Layer 9 of a small transformer language model trained on English Wikipedia (13 layers, counted from 0, width 64).
A neuron adds its activation times its output weights to the MLP's output. To switch it off is to set its activation to zero at one token and run the rest of the model.

Output weights of the MLP neurons that the questions are about. A number n stands for n times 0.011.
n28: -27 13 1 21 33 -4 -13 27 26 -1 -8 -19 14 -15 -42 -17 36 -71 -9 10 46 24 -43 -22 3 -16 24 -11 28 8 -46 -11 -2 7 -24 27 0 8 33 -24 19 6 -57 9 -36 12 -27 39 -13 -2 -19 -17 7 27 -2 27 -26 27 -7 -3 -24 -22 -43 -13
n43: -76 25 -10 -28 2 29 -21 -17 -8 17 11 -14 -4 -38 5 9 -28 4 -26 -8 8 42 0 -7 26 0 4 37 -70 26 -15 1 -11 7 -9 -34 36 -22 -2 19 -8 -28 32 -8 8 -29 -43 15 -32 29 22 6 28 19 -1 40 -5 13 -4 17 -17 9 16 24
n56: -36 -12 -22 50 -6 -14 -12 -63 17 -9 -8 26 43 16 1 5 9 0 7 -5 6 -30 -8 36 -18 26 34 39 44 59 6 -30 -10 23 -27 -45 14 -38 1 8 34 -12 -26 -20 25 -12 -30 -32 -4 -48 65 -4 9 28 -22 -8 -4 -34 -14 -11 -27 -46 41 -34
n68: 27 -39 4 -8 63 -3 38 25 15 -9 42 -26 20 -23 19 -9 -11 -30 9 -22 39 -27 -4 31 9 -8 -19 -40 11 -34 -7 51 85 -11 -20 36 4 45 -24 -28 -24 -8 26 -14 41 -15 -9 -29 16 26 14 24 -24 -15 -18 -6 25 -4 15 -27 29 -7 -15 3
n97: -21 25 18 12 7 -31 -40 1 -27 -23 -29 -4 12 20 -20 25 -15 59 25 -26 16 26 -10 25 44 -45 3 25 3 -19 -7 47 -18 -13 -22 -29 -10 -52 8 16 68 49 30 26 1 -18 31 23 -19 -25 72 -25 0 52 12 51 -56 -37 0 50 55 -1 2 49
n112: 14 16 -19 -19 8 16 -5 31 19 16 20 29 68 32 -3 -24 -11 -18 -4 13 -9 13 18 -25 11 -45 -44 -37 5 7 -47 9 38 17 28 -19 18 16 9 -23 21 -22 -1 -16 20 61 6 31 -6 -39 -3 -19 -2 18 -1 8 11 -6 49 10 -26 -18 15 -7
n125: -18 -19 -8 8 -14 -18 -28 -9 4 -8 -56 -19 11 2 -19 -11 52 52 10 21 -29 34 18 9 -4 -10 13 -29 -1 34 -20 -31 7 -20 -25 -48 29 -17 -5 8 -6 -24 -1 -9 -50 12 21 -1 37 -67 -24 61 32 -35 -10 2 -4 -28 15 -49 -1 -5 -56 -7
n136: 22 -34 32 -17 -4 -28 -29 -50 23 18 22 -31 3 -4 12 10 -15 11 -21 -27 -14 27 -7 -3 -31 22 10 0 -3 -1 -10 32 11 -90 44 24 62 -14 14 50 7 18 -9 33 -1 -34 20 8 33 15 12 20 10 1 -17 1 -32 -2 27 26 9 13 3 -7
n141: -6 -8 -20 12 -30 -8 -13 21 9 -1 15 59 -3 35 28 7 -2 -24 -11 30 -22 11 51 26 -3 11 -6 -3 46 -4 -1 -6 -19 -29 -16 -5 -19 -30 -4 13 37 -8 26 35 -19 9 2 25 8 -12 -65 53 -26 -44 38 -17 35 -18 9 30 2 21 -6 -36
n147: 35 13 -7 3 6 5 23 70 -2 11 -29 0 8 8 12 3 -3 3 -8 -10 -7 -50 15 -3 -24 -29 -11 -37 27 -56 -9 -16 -12 -7 24 3 1 47 -3 -8 -50 18 27 13 -22 0 0 54 -18 0 28 -3 26 -5 30 6 21 -17 -4 -25 25 8 24 70
n161: 26 -21 7 -44 -3 4 6 28 -22 -5 -4 30 8 -15 12 -1 -29 -7 24 -21 -25 -7 10 67 10 15 -33 -9 4 35 -32 -9 35 27 -11 -50 -27 -10 35 18 53 -23 36 8 3 32 10 20 -20 -4 -18 -16 4 12 -6 16 -12 21 -8 23 -3 43 18 2
n166: -42 41 30 14 -17 -1 22 -21 32 6 13 -1 0 47 40 0 11 -13 50 -5 -26 -8 11 39 -20 -11 11 19 6 15 -6 6 9 -26 2 -7 0 20 17 -41 -2 31 37 -40 25 28 -44 -26 -1 -29 44 9 -17 46 29 -61 7 -38 25 8 -12 -11 45 -35
n176: -19 -34 -3 40 4 8 17 -6 -5 9 11 40 50 6 -36 23 36 -33 -17 -49 6 11 -46 3 44 -8 -52 37 -8 45 -57 -14 -9 29 -12 -61 -17 -39 -4 4 -13 -12 -31 24 8 -35 13 42 14 21 -16 5 37 -26 25 49 69 -5 4 -45 36 -7 6 5
n177: 6 44 -32 -5 45 -5 -67 2 -11 -16 16 -39 26 14 5 -9 9 -50 14 -10 -16 0 -26 -6 -12 -34 -2 35 41 -27 7 36 35 52 18 -6 8 -19 -3 5 7 -5 -24 4 -25 -21 -46 28 -28 -8 8 4 24 -28 -37 -17 -14 7 59 -24 -7 -42 -9 -7
n179: -2 -4 -6 16 -33 18 -48 3 7 15 34 3 -25 -9 18 12 -14 41 40 -25 10 -3 -40 -4 -21 0 -50 -38 -6 -9 30 4 14 34 18 -32 -24 -10 8 -28 48 -1 -6 -24 -37 32 -29 -8 -26 -20 -13 8 6 -24 1 53 7 -2 20 -9 -1 -7 11 -38
n191: 9 -28 6 38 -36 -17 21 -2 9 25 -36 16 0 -34 20 -14 -22 76 -23 25 -6 36 -6 -11 -32 -4 2 -57 20 15 -11 27 -14 -2 -5 6 -5 44 29 6 -28 -14 -10 -50 11 -42 1 -15 14 21 -3 21 -16 16 15 -45 31 7 -6 -29 -5 -28 35 -3

Each question names a token from some text and the token that comes next. It shows the activations a of the neurons there, in the order above. A number n stands for n times 0.093.

Then comes g, the gradient of the next token's log-probability with respect to the MLP's output, scaled to length 1. A neuron's effect is roughly proportional to its activation times (output weights . g). A number n stands for n times 0.005.

"ed", then " test"
a: 10 -2 0 0 -2 0 5 2 -3 -2 1 0 -1 2 0 3
g: -19 -28 -26 -36 -26 -25 -20 -20 -20 15 12 -40 -1 42 35 -29 -2 34 26 35 -18 -13 31 -32 38 -25 -39 -30 44 20 -2 37 2 16 4 9 27 -26 -7 30 -18 24 1 -23 -15 1 -11 36 -14 -36 29 -1 50 9 -21 14 -21 -22 11 -7 -47 -13 -5 1
Switching off which neuron hurts the next token most? n125

" former", then " Tech"
a: 1 0 7 1 1 -43 0 -9 -4 0 0 1 3 0 0 -1
g: 50 -19 -11 7 4 21 -18 25 -11 -18 -22 -7 27 33 5 28 -27 -18 -11 -23 -15 7 -1 -12 3 7 14 19 17 7 -24 -4 -25 23 51 7 -17 -13 -8 -1 45 -15 16 22 -39 -39 30 -46 22 -56 -10 4 -45 38 40 -28 10 -9 -36 51 -1 -6 31 0
Switching off which neuron hurts the next token most? n56

" whom", then " C"
a: 1 48 -1 0 0 2 1 -1 0 -28 0 0 0 -7 -2 0
g: 35 68 -29 -5 -30 26 -14 -29 -6 -13 -4 -38 16 -32 14 22 -40 1 -7 -3 -6 38 5 15 -33 -4 1 25 -9 28 -15 -3 23 27 37 26 -15 26 -44 -6 -25 6 18 56 36 -23 2 -17 22 -13 -14 -19 50 -31 10 4 39 -4 -10 11 -28 -1 24 -24
Which neuron, switched off, raises the next token's probability most? n177

" Jackson", then ","
a: -7 0 0 3 -3 -1 11 0 -2 -2 -1 -1 -2 4 0 -4
g: -30 -21 45 19 -21 -13 2 -22 -10 0 -27 -29 8 -34 -25 -36 46 -12 27 15 0 -5 -19 14 7 23 18 -6 42 0 1 -13 19 23 -40 6 0 -46 -7 28 -7 20 23 2 -49 4 49 4 7 4 4 25 -20 23 -8 -81 2 -14 12 -14 -49 -3 -32 -6
Switching off which neuron hurts the next token most? n125

"st", then " left"
a: 0 -4 -1 -2 0 0 11 0 -3 1 2 -1 -2 0 -1 -3
g: -44 11 -1 16 19 28 5 -13 21 9 -28 19 11 -17 18 -35 4 -26 19 16 3 -12 -2 -9 45 -5 2 0 30 48 7 21 -26 -6 43 5 44 9 21 45 6 17 -22 -61 10 16 -8 -20 22 -14 25 7 34 19 -42 9 -27 53 -5 -60 18 29 -1 10
Switching off which neuron hurts the next token most? n125

" census", then " date"
a: -11 -2 -9 0 0 -1 2 0 5 -1 -13 2 -2 -2 -28 -1
g: 29 5 15 -22 11 9 -35 17 2 38 49 -15 -5 10 9 -11 -9 23 33 0 8 -22 -15 -19 49 -10 26 14 24 -18 -27 35 18 7 11 29 24 -30 -3 -10 -32 -8 21 -33 15 -46 5 32 14 24 -17 -25 -3 -10 -2 -17 14 75 38 -29 12 42 -46 4
Which two neurons, each switched off alone, lower its probability most, in order? n56, n179

"ind", then "uct"
a: 1 0 0 4 7 -1 1 1 24 0 -6 -1 0 1 3 5
g: 18 3 12 9 -26 -9 24 -14 40 -8 -21 38 14 19 26 21 -17 -19 10 18 -1 -25 -11 19 16 25 -3 3 18 12 8 62 -1 24 -14 23 29 39 -17 -1 -21 -13 11 -36 -5 -35 53 25 2 -17 -4 13 -7 -45 77 -8 -49 32 -13 45 6 7 21 1
Which two neurons, each switched off alone, lower its probability most, in order? n141, n191

"che", then "y"
a: -29 -1 -1 -4 -1 1 6 1 -3 -2 3 1 -4 2 1 19
g: 8 -4 -16 -5 14 -21 -30 35 37 -4 21 -36 -7 -29 39 -23 -14 -7 -21 -37 6 6 -20 -9 -21 -23 -16 -26 -6 -9 -49 22 -14 -4 3 48 -27 17 9 -8 16 33 -32 -29 -8 -1 9 34 -33 61 4 31 36 -15 3 -28 7 -4 -1 -31 51 -37 15 41
Switching off which neuron hurts the next token most? n191

" W", then "G"
a: -3 0 0 -23 1 1 2 -2 0 -3 1 1 5 18 0 0
g: 40 -1 17 -4 31 83 -16 27 -51 -17 15 20 -12 -4 -1 -7 15 10 -7 -16 35 8 10 -38 -3 -52 -9 0 -2 -7 -17 33 -20 11 -11 26 10 -1 -18 60 1 31 -25 7 56 8 6 -20 5 6 32 -41 32 1 -5 0 3 7 24 31 16 -6 -34 -21
Which neuron, switched off, raises the next token's probability most? n68

" =", then "="
a: -11 2 3 -2 1 -4 -2 -24 3 -3 1 -38 -1 1 4 2
g: 3 20 -33 25 -53 -10 -17 29 28 33 -1 46 6 13 -6 27 37 -1 -41 -6 31 -22 46 15 13 8 17 -10 21 -5 -10 25 -24 1 -28 13 -8 -35 -40 -21 33 21 -23 4 49 22 52 -11 2 -54 32 12 4 9 -3 30 -3 18 -19 -19 -19 1 25 21
Switching off which neuron hurts the next token most? n136

",", then " the"
a: 1 0 29 0 0 -1 6 1 1 1 -2 -43 1 -12 -1 1
g: -14 15 18 -38 -8 -35 -24 -43 -2 18 41 -10 13 23 10 -17 15 34 3 -6 20 -25 -6 -63 36 -11 7 18 -22 26 17 13 24 -22 -23 -33 16 -40 31 -41 -11 -9 -13 4 -23 -23 15 0 9 18 29 57 -4 6 -9 -3 -5 51 -12 -11 -24 -11 63 -7
Switching off which neuron hurts the next token most? n56

"-", then "han"
a: 1 -3 -1 1 0 -3 2 1 13 0 -29 -9 -4 0 -3 -3
g: -33 -20 -8 24 6 11 -13 -1 6 22 39 20 6 -26 -25 -1 4 20 -5 -35 -47 19 32 -36 0 -66 8 23 -21 -12 -13 -37 -21 2 45 20 -12 -4 2 -8 8 -2 8 32 -12 34 12 -5 11 -10 8 39 -33 0 -30 -29 66 -44 8 24 20 -48 7 15
Which two neurons, each switched off alone, lower its probability most, in order? n161, n141

" Samuel", then " at"
a: 19 -1 -5 0 1 0 2 1 0 -7 0 -1 -3 0 0 -6
g: -25 -32 -30 -17 -54 -32 -21 -51 26 -10 12 0 31 13 34 24 -17 15 -7 2 -2 -33 33 11 32 -4 12 5 -7 26 36 -21 -13 -7 0 -13 30 -44 9 4 54 -14 -25 -3 -27 -19 -10 -9 20 -29 43 31 41 18 -28 -24 -35 -3 38 -19 -6 18 26 -9
Switching off which neuron hurts the next token most? n147

"=", then "\n\n"
a: -7 0 2 -32 -5 14 -2 0 1 6 0 11 -6 3 -9 1
g: 12 21 24 -30 -16 -29 18 -31 -41 -30 -22 5 -7 5 22 8 0 -3 26 0 -1 3 17 -16 -22 -16 28 25 -21 53 30 38 -28 -33 -9 5 7 2 31 14 -31 -21 43 16 -8 16 -8 2 -32 31 -49 -13 -7 -30 -2 34 19 -10 -13 8 -47 -61 49 -14
Which neuron, switched off, raises the next token's probability most? n112

" has", then " a"
a: -1 0 1 -1 -3 0 3 -4 -5 -26 2 2 1 -4 0 0
g: 13 1 43 -59 7 -21 9 -35 4 16 12 -27 27 26 -19 18 -43 -1 -40 -64 5 13 -12 20 26 3 25 18 -18 35 -13 20 -6 -38 -19 4 10 -9 17 -2 -21 8 -12 55 -21 15 -41 11 38 21 -20 57 -25 -11 8 20 12 -35 7 9 9 -11 17 13
Which neuron, switched off, raises the next token's probability most? n136

"tha", then " Franklin"
a: -2 -2 -1 0 1 0 0 1 2 0 0 -2 -1 0 0 71
g: 7 -4 -15 -8 11 20 2 -10 -8 26 -36 28 -15 -54 -50 15 11 6 7 -30 11 -14 -40 16 -19 35 10 68 3 18 -21 25 -41 23 16 22 -11 2 -43 24 -21 -7 16 -25 42 2 29 -19 -28 11 7 -36 -39 -33 -20 26 9 22 -36 7 10 -10 -9 37
Switching off which neuron hurts the next token most? n166

" rein", then "state"
a: -3 -1 0 0 -2 -1 4 9 4 0 -58 0 0 13 -9 19
g: 18 39 38 -9 5 35 2 9 -14 1 -36 3 26 -9 10 -33 -24 -32 11 -30 34 12 -40 -49 -31 36 15 -25 5 6 -27 0 -1 19 -15 -3 25 -9 -40 -3 -33 19 28 35 39 20 -40 39 -45 26 25 -20 -5 14 21 34 -5 15 -34 20 18 12 28 2
Which neuron, switched off, raises the next token's probability most? n161

" 60", then " people"
a: 1 0 0 0 5 1 2 7 5 5 -2 0 5 -2 0 2
g: -1 -10 21 8 36 9 -28 -17 11 -3 14 3 23 -3 -15 -1 -21 -5 11 -8 -11 33 11 -20 35 6 7 -6 23 -1 29 -17 41 -35 19 -35 82 34 19 -39 11 -46 9 -12 -21 -49 0 -33 -16 58 16 -7 -19 34 -43 -10 -4 40 -13 -9 5 -18 -2 10
Which neuron, switched off, raises the next token's probability most? n141

" acc", then "ed"
a: -3 2 3 0 1 -2 -21 -95 -7 -3 39 3 0 -28 0 11
g: 2 45 7 25 5 21 -5 24 -31 -9 40 27 0 -7 -4 2 -2 7 -19 21 -3 -39 8 -18 9 -40 -21 -2 33 11 -9 -53 17 -24 -34 17 -27 36 13 -2 -56 1 3 2 -14 20 -37 -63 -51 16 -17 -37 9 7 -30 -43 9 -21 -18 28 -26 11 7 19
Switching off which neuron hurts the next token most? n136

" May", then "fl"
a: 23 -2 -1 -2 0 0 0 0 -2 -1 0 0 -2 0 -1 7
g: -16 -13 -30 0 -14 -16 -4 -20 -3 37 13 -9 -3 32 -9 -70 -42 7 19 39 48 10 -7 -10 -28 -3 -42 -40 -40 -14 16 -11 19 0 -3 8 14 26 49 0 -25 -7 18 14 21 36 -6 11 -30 7 -15 -18 -9 -8 20 41 2 3 -13 41 11 -10 -69 -17
Switching off which neuron hurts the next token most? n28

"ant", then " Shar"
a: 2 0 13 0 0 -8 -1 0 -1 1 0 1 -4 0 1 9
g: 4 51 8 1 -30 27 34 37 -3 24 6 7 -24 -2 19 25 5 4 4 23 -52 -10 5 -12 0 -25 -12 25 -38 27 -29 20 -30 11 38 -11 2 13 -2 28 9 -38 -12 21 38 -22 -30 36 6 48 -25 -13 -36 -33 39 -24 9 44 -27 3 41 11 -18 -19
Switching off which neuron hurts the next token most? n191

"wa", then "ine"
a: 0 -1 -1 -2 -1 -10 21 0 -1 -1 0 0 -1 -1 -2 30
g: 8 -19 -38 22 38 -5 15 9 22 10 18 24 3 -2 -3 35 17 -8 -3 -36 -5 8 -50 2 -36 4 -20 -13 -14 -14 -32 -2 -6 -13 -17 62 -59 -7 -15 1 -3 -42 -4 -31 -22 4 15 14 -54 18 23 -9 73 -19 -17 -16 46 -24 -13 0 20 -18 -6 10
Switching off which neuron hurts the next token most? n191

" them", then "."
a: -21 0 3 -2 1 0 3 -1 0 -33 -8 -5 -1 0 0 0
g: 12 -25 13 11 1 -4 19 -5 -12 -51 16 10 9 0 -9 -8 26 -32 -26 -29 43 32 60 -3 -61 -3 7 3 8 14 10 -23 -14 1 26 -7 0 31 -7 -33 33 -18 -18 -20 -48 12 13 -27 -2 -5 13 -66 -17 5 -16 -8 -34 -8 1 -14 -65 8 -32 -21
Switching off which neuron hurts the next token most? n147

" named", then " Elizabeth"
a: 2 1 26 -6 0 1 2 -1 -1 3 -2 2 -2 6 2 0
g: 6 18 4 14 9 5 25 6 -2 -19 -14 35 -20 -31 16 -3 22 10 18 -12 18 44 1 -5 0 28 5 1 41 -16 -12 -40 -43 19 53 8 -10 34 -49 -38 -9 -30 46 29 -18 -65 -4 10 53 18 -17 -41 -4 9 -13 -12 3 32 7 11 38 -17 -5 -17
Which neuron, switched off, raises the next token's probability most? n56

" rem", then "em"
a: 22 0 7 -9 6 -3 -18 1 59 -3 -3 -2 0 -9 -20 31
g: 13 -77 -44 23 -15 -5 25 -3 8 9 -9 -15 -5 18 48 -4 0 7 -7 -45 -17 -27 32 33 -28 -46 -3 16 -16 1 14 9 -11 40 26 -6 56 2 23 -3 -19 -23 -6 29 7 -38 -30 -10 2 -42 14 23 -30 -19 28 -28 -8 0 -30 27 -8 7 15 -25
Switching off which neuron hurts the next token most? n141

"\n\n", then "In"
a: 17 -49 1 0 14 2 -8 1 0 -8 -1 -7 3 -1 15 1
g: 0 -3 -5 -59 -29 11 -23 23 19 6 -8 -38 -23 -5 10 24 5 -18 7 -8 -18 -10 -22 -38 16 22 -77 13 -26 -16 -17 30 19 -13 -4 3 44 2 38 -33 22 53 38 -10 -18 13 46 -41 2 -7 -40 -2 -18 13 -26 -15 13 -2 -24 7 3 -13 20 -32
Switching off which neuron hurts the next token most? n179

"uma", then "bl"
a: -5 -3 0 0 -7 3 -5 1 0 -34 2 -1 -1 47 -17 0
g: 6 26 -18 24 -17 -31 -31 10 -13 -35 -27 -6 -27 3 -40 6 -2 -13 -1 -11 14 7 16 15 23 -10 -22 1 14 -25 25 -29 -6 56 8 22 11 9 -33 13 16 19 29 -3 32 47 -64 13 5 -17 -15 -3 -18 -4 14 12 66 20 -15 8 3 -79 -11 -17
Switching off which neuron hurts the next token most? n177

" (", then "I"
a: 1 -36 0 -1 1 -1 1 -15 -2 1 4 -20 0 2 -1 -1
g: 50 -17 -39 -8 6 46 61 13 -32 -2 -27 -42 14 -35 22 3 20 -30 -14 -11 18 -19 -2 8 -18 19 23 -12 11 -10 11 13 10 -23 24 -8 0 27 -27 -11 -4 16 27 28 31 19 -13 -19 -40 2 33 -15 45 -36 -42 5 4 8 -21 3 -38 26 21 -49
Switching off which neuron hurts the next token most? n43

" two", then " small"
a: 1 -2 0 -1 2 1 2 33 3 1 -4 -1 -14 -2 0 1
g: 36 0 47 -3 32 22 19 -10 21 -12 16 35 -31 -16 -40 38 -52 0 -21 8 31 26 -13 -14 22 6 5 -12 -36 3 -13 -4 16 19 15 36 7 -4 18 -20 -48 5 26 12 -38 -6 -62 -3 27 8 -41 23 6 12 -17 -13 19 25 37 3 21 -47 27 -1
Switching off which neuron hurts the next token most? n136

"unk", then "el"
a: 10 -1 -3 -2 0 0 24 1 -1 -2 0 1 -2 3 -1 4
g: 15 11 -46 36 18 21 14 40 -20 -17 -10 21 -34 -29 7 9 -16 -8 -12 3 26 -21 -10 4 -44 -23 -2 -17 -57 23 21 20 -36 6 -18 41 -34 2 -6 -24 16 -28 -9 -2 -19 7 25 32 -13 -4 -29 6 65 -33 50 24 -4 -5 -1 -25 45 26 -7 6
Switching off which neuron hurts the next token most? n56

",", then " Gun"
a: -1 -1 20 0 0 -1 -2 1 0 1 -3 -12 -1 -7 0 2
g: 27 -9 36 -24 24 8 61 0 -10 6 -13 -27 -30 24 42 -18 -58 13 8 -24 -28 50 -12 -12 -4 -40 -28 -11 7 -19 -30 -3 -33 33 -1 -13 -16 17 39 26 -2 -16 -2 8 25 46 -30 -1 5 30 -36 -8 -2 -22 4 14 -19 1 7 61 3 16 -14 7
Which neuron, switched off, raises the next token's probability most? n56

" he", then " acc"
a: 10 14 -1 0 1 2 -4 1 -1 4 0 2 0 -5 0 22
g: -34 30 19 -20 -40 5 -25 -5 -3 -7 42 10 -14 0 -17 10 -5 -3 49 21 -42 -26 -31 29 8 -24 -41 -3 7 10 39 -3 43 35 16 -4 5 -12 -30 -9 -5 12 -16 17 22 -43 3 24 66 23 -6 -2 11 -35 26 5 -22 9 14 -21 -66 -23 -10 3
Which neuron, switched off, raises the next token's probability most? n191

" in", then " 16"
a: 5 -2 0 6 2 -1 3 0 0 -1 5 -6 -22 0 0 0
g: 26 21 41 17 -33 20 -25 -13 -22 -12 -38 22 -32 -25 32 -58 -6 1 2 -35 10 2 7 -26 9 46 6 -3 15 -48 7 13 6 5 -43 11 40 29 -6 4 -16 23 -11 15 9 -15 8 10 -53 -27 -1 16 11 -4 -28 23 -74 -37 1 -14 23 7 -7 -3
Switching off which neuron hurts the next token most? n176

"ess", then "es"
a: -4 0 -1 0 0 0 2 0 -3 -3 -4 -2 -3 2 0 -1
g: 5 7 -38 25 5 22 14 32 -3 -60 -1 43 -10 -2 39 11 -8 -14 -7 28 -1 -6 -14 18 -7 -2 -42 -12 12 -5 1 2 3 7 -6 9 -1 47 12 -53 -43 -26 23 29 -14 10 17 -4 -1 20 2 -18 51 -20 87 -2 15 4 21 -18 -22 23 -3 45
Which neuron, switched off, raises the next token's probability most? n147

" be", then " conf"
a: 1 0 2 -1 1 0 1 -1 -2 6 0 -28 5 -4 0 1
g: 9 -11 -16 3 11 0 4 16 14 6 8 -3 1 -37 -21 16 -17 -17 21 -22 -15 16 -32 62 -35 1 -7 -30 -20 32 34 14 -3 38 -6 3 10 -31 -5 8 -10 -7 40 -7 1 -15 29 0 -42 30 28 -79 27 -8 -14 28 -59 36 16 -35 1 -24 -35 -9
Switching off which neuron hurts the next token most? n166

" Got", then " You"
a: 4 -1 0 1 19 -3 5 0 1 -2 -1 -2 0 5 5 17
g: 6 24 -1 3 4 -3 34 -5 22 36 -41 -48 -37 -13 39 -9 18 -21 18 32 -7 -2 -20 9 -24 21 24 -15 1 -32 -13 -6 8 -68 12 -36 -15 27 22 -58 -22 -23 -10 18 35 -8 -16 26 -1 -18 -39 -9 20 -27 25 27 37 6 20 42 -14 15 -20 -11
Which neuron, switched off, raises the next token's probability most? n97

",", then " performed"
a: 9 -5 1 0 0 1 -6 0 0 -25 -1 -29 15 -1 15 2
g: -25 5 4 4 -47 -13 18 2 -56 34 -5 16 10 -3 20 20 13 -9 19 69 -45 -8 -17 -16 34 -12 -7 -17 -6 -31 -38 -27 -4 24 25 33 14 -21 -18 -6 42 -1 10 -62 32 -22 -17 43 36 0 -39 2 18 2 2 -3 17 -34 23 -14 5 -20 5 6
Switching off which neuron hurts the next token most? n176

",", then " and"
a: 11 1 0 1 -1 1 -11 0 -1 2 0 -14 -1 -3 0 2
g: -26 -39 4 19 -6 9 -4 37 50 -6 -46 7 37 6 -22 -19 -12 -23 -3 28 6 -23 44 13 -26 -17 3 8 7 15 40 -7 10 0 -39 -25 -20 -5 5 34 -3 22 26 5 -36 53 20 -76 5 -28 32 12 -31 -36 -3 -31 -19 -3 10 3 1 -30 -2 -7
Which neuron, switched off, raises the next token's probability most? n125

"The", then " 2005"
a: -2 -6 1 -1 0 -4 0 -3 0 0 1 -1 3 0 2 -1
g: -18 3 9 4 -7 -15 -13 -13 14 52 -36 8 -30 -38 8 6 36 -34 19 7 22 -3 29 26 -1 43 31 3 -4 -27 -8 61 34 51 7 66 -31 12 21 -41 0 24 8 -1 -5 -5 18 9 7 31 -38 -4 -6 -1 -1 47 18 -20 10 20 8 35 -6 -22
Switching off which neuron hurts the next token most? n112

" later", then " shown"
a: 1 -1 -5 1 -2 0 0 -2 -1 -7 0 2 0 -5 1 1
g: 36 -8 -42 25 15 -35 18 -76 -14 -7 -4 0 18 -23 3 -2 -6 24 -16 -23 12 12 12 34 4 -13 12 -13 18 -66 -21 18 29 -28 -10 -12 -21 -30 31 3 18 -59 -33 -9 23 -47 -16 13 8 5 16 -7 -1 -14 -15 -19 24 -57 1 4 -8 -15 -32 -6
Which neuron, switched off, raises the next token's probability most? n56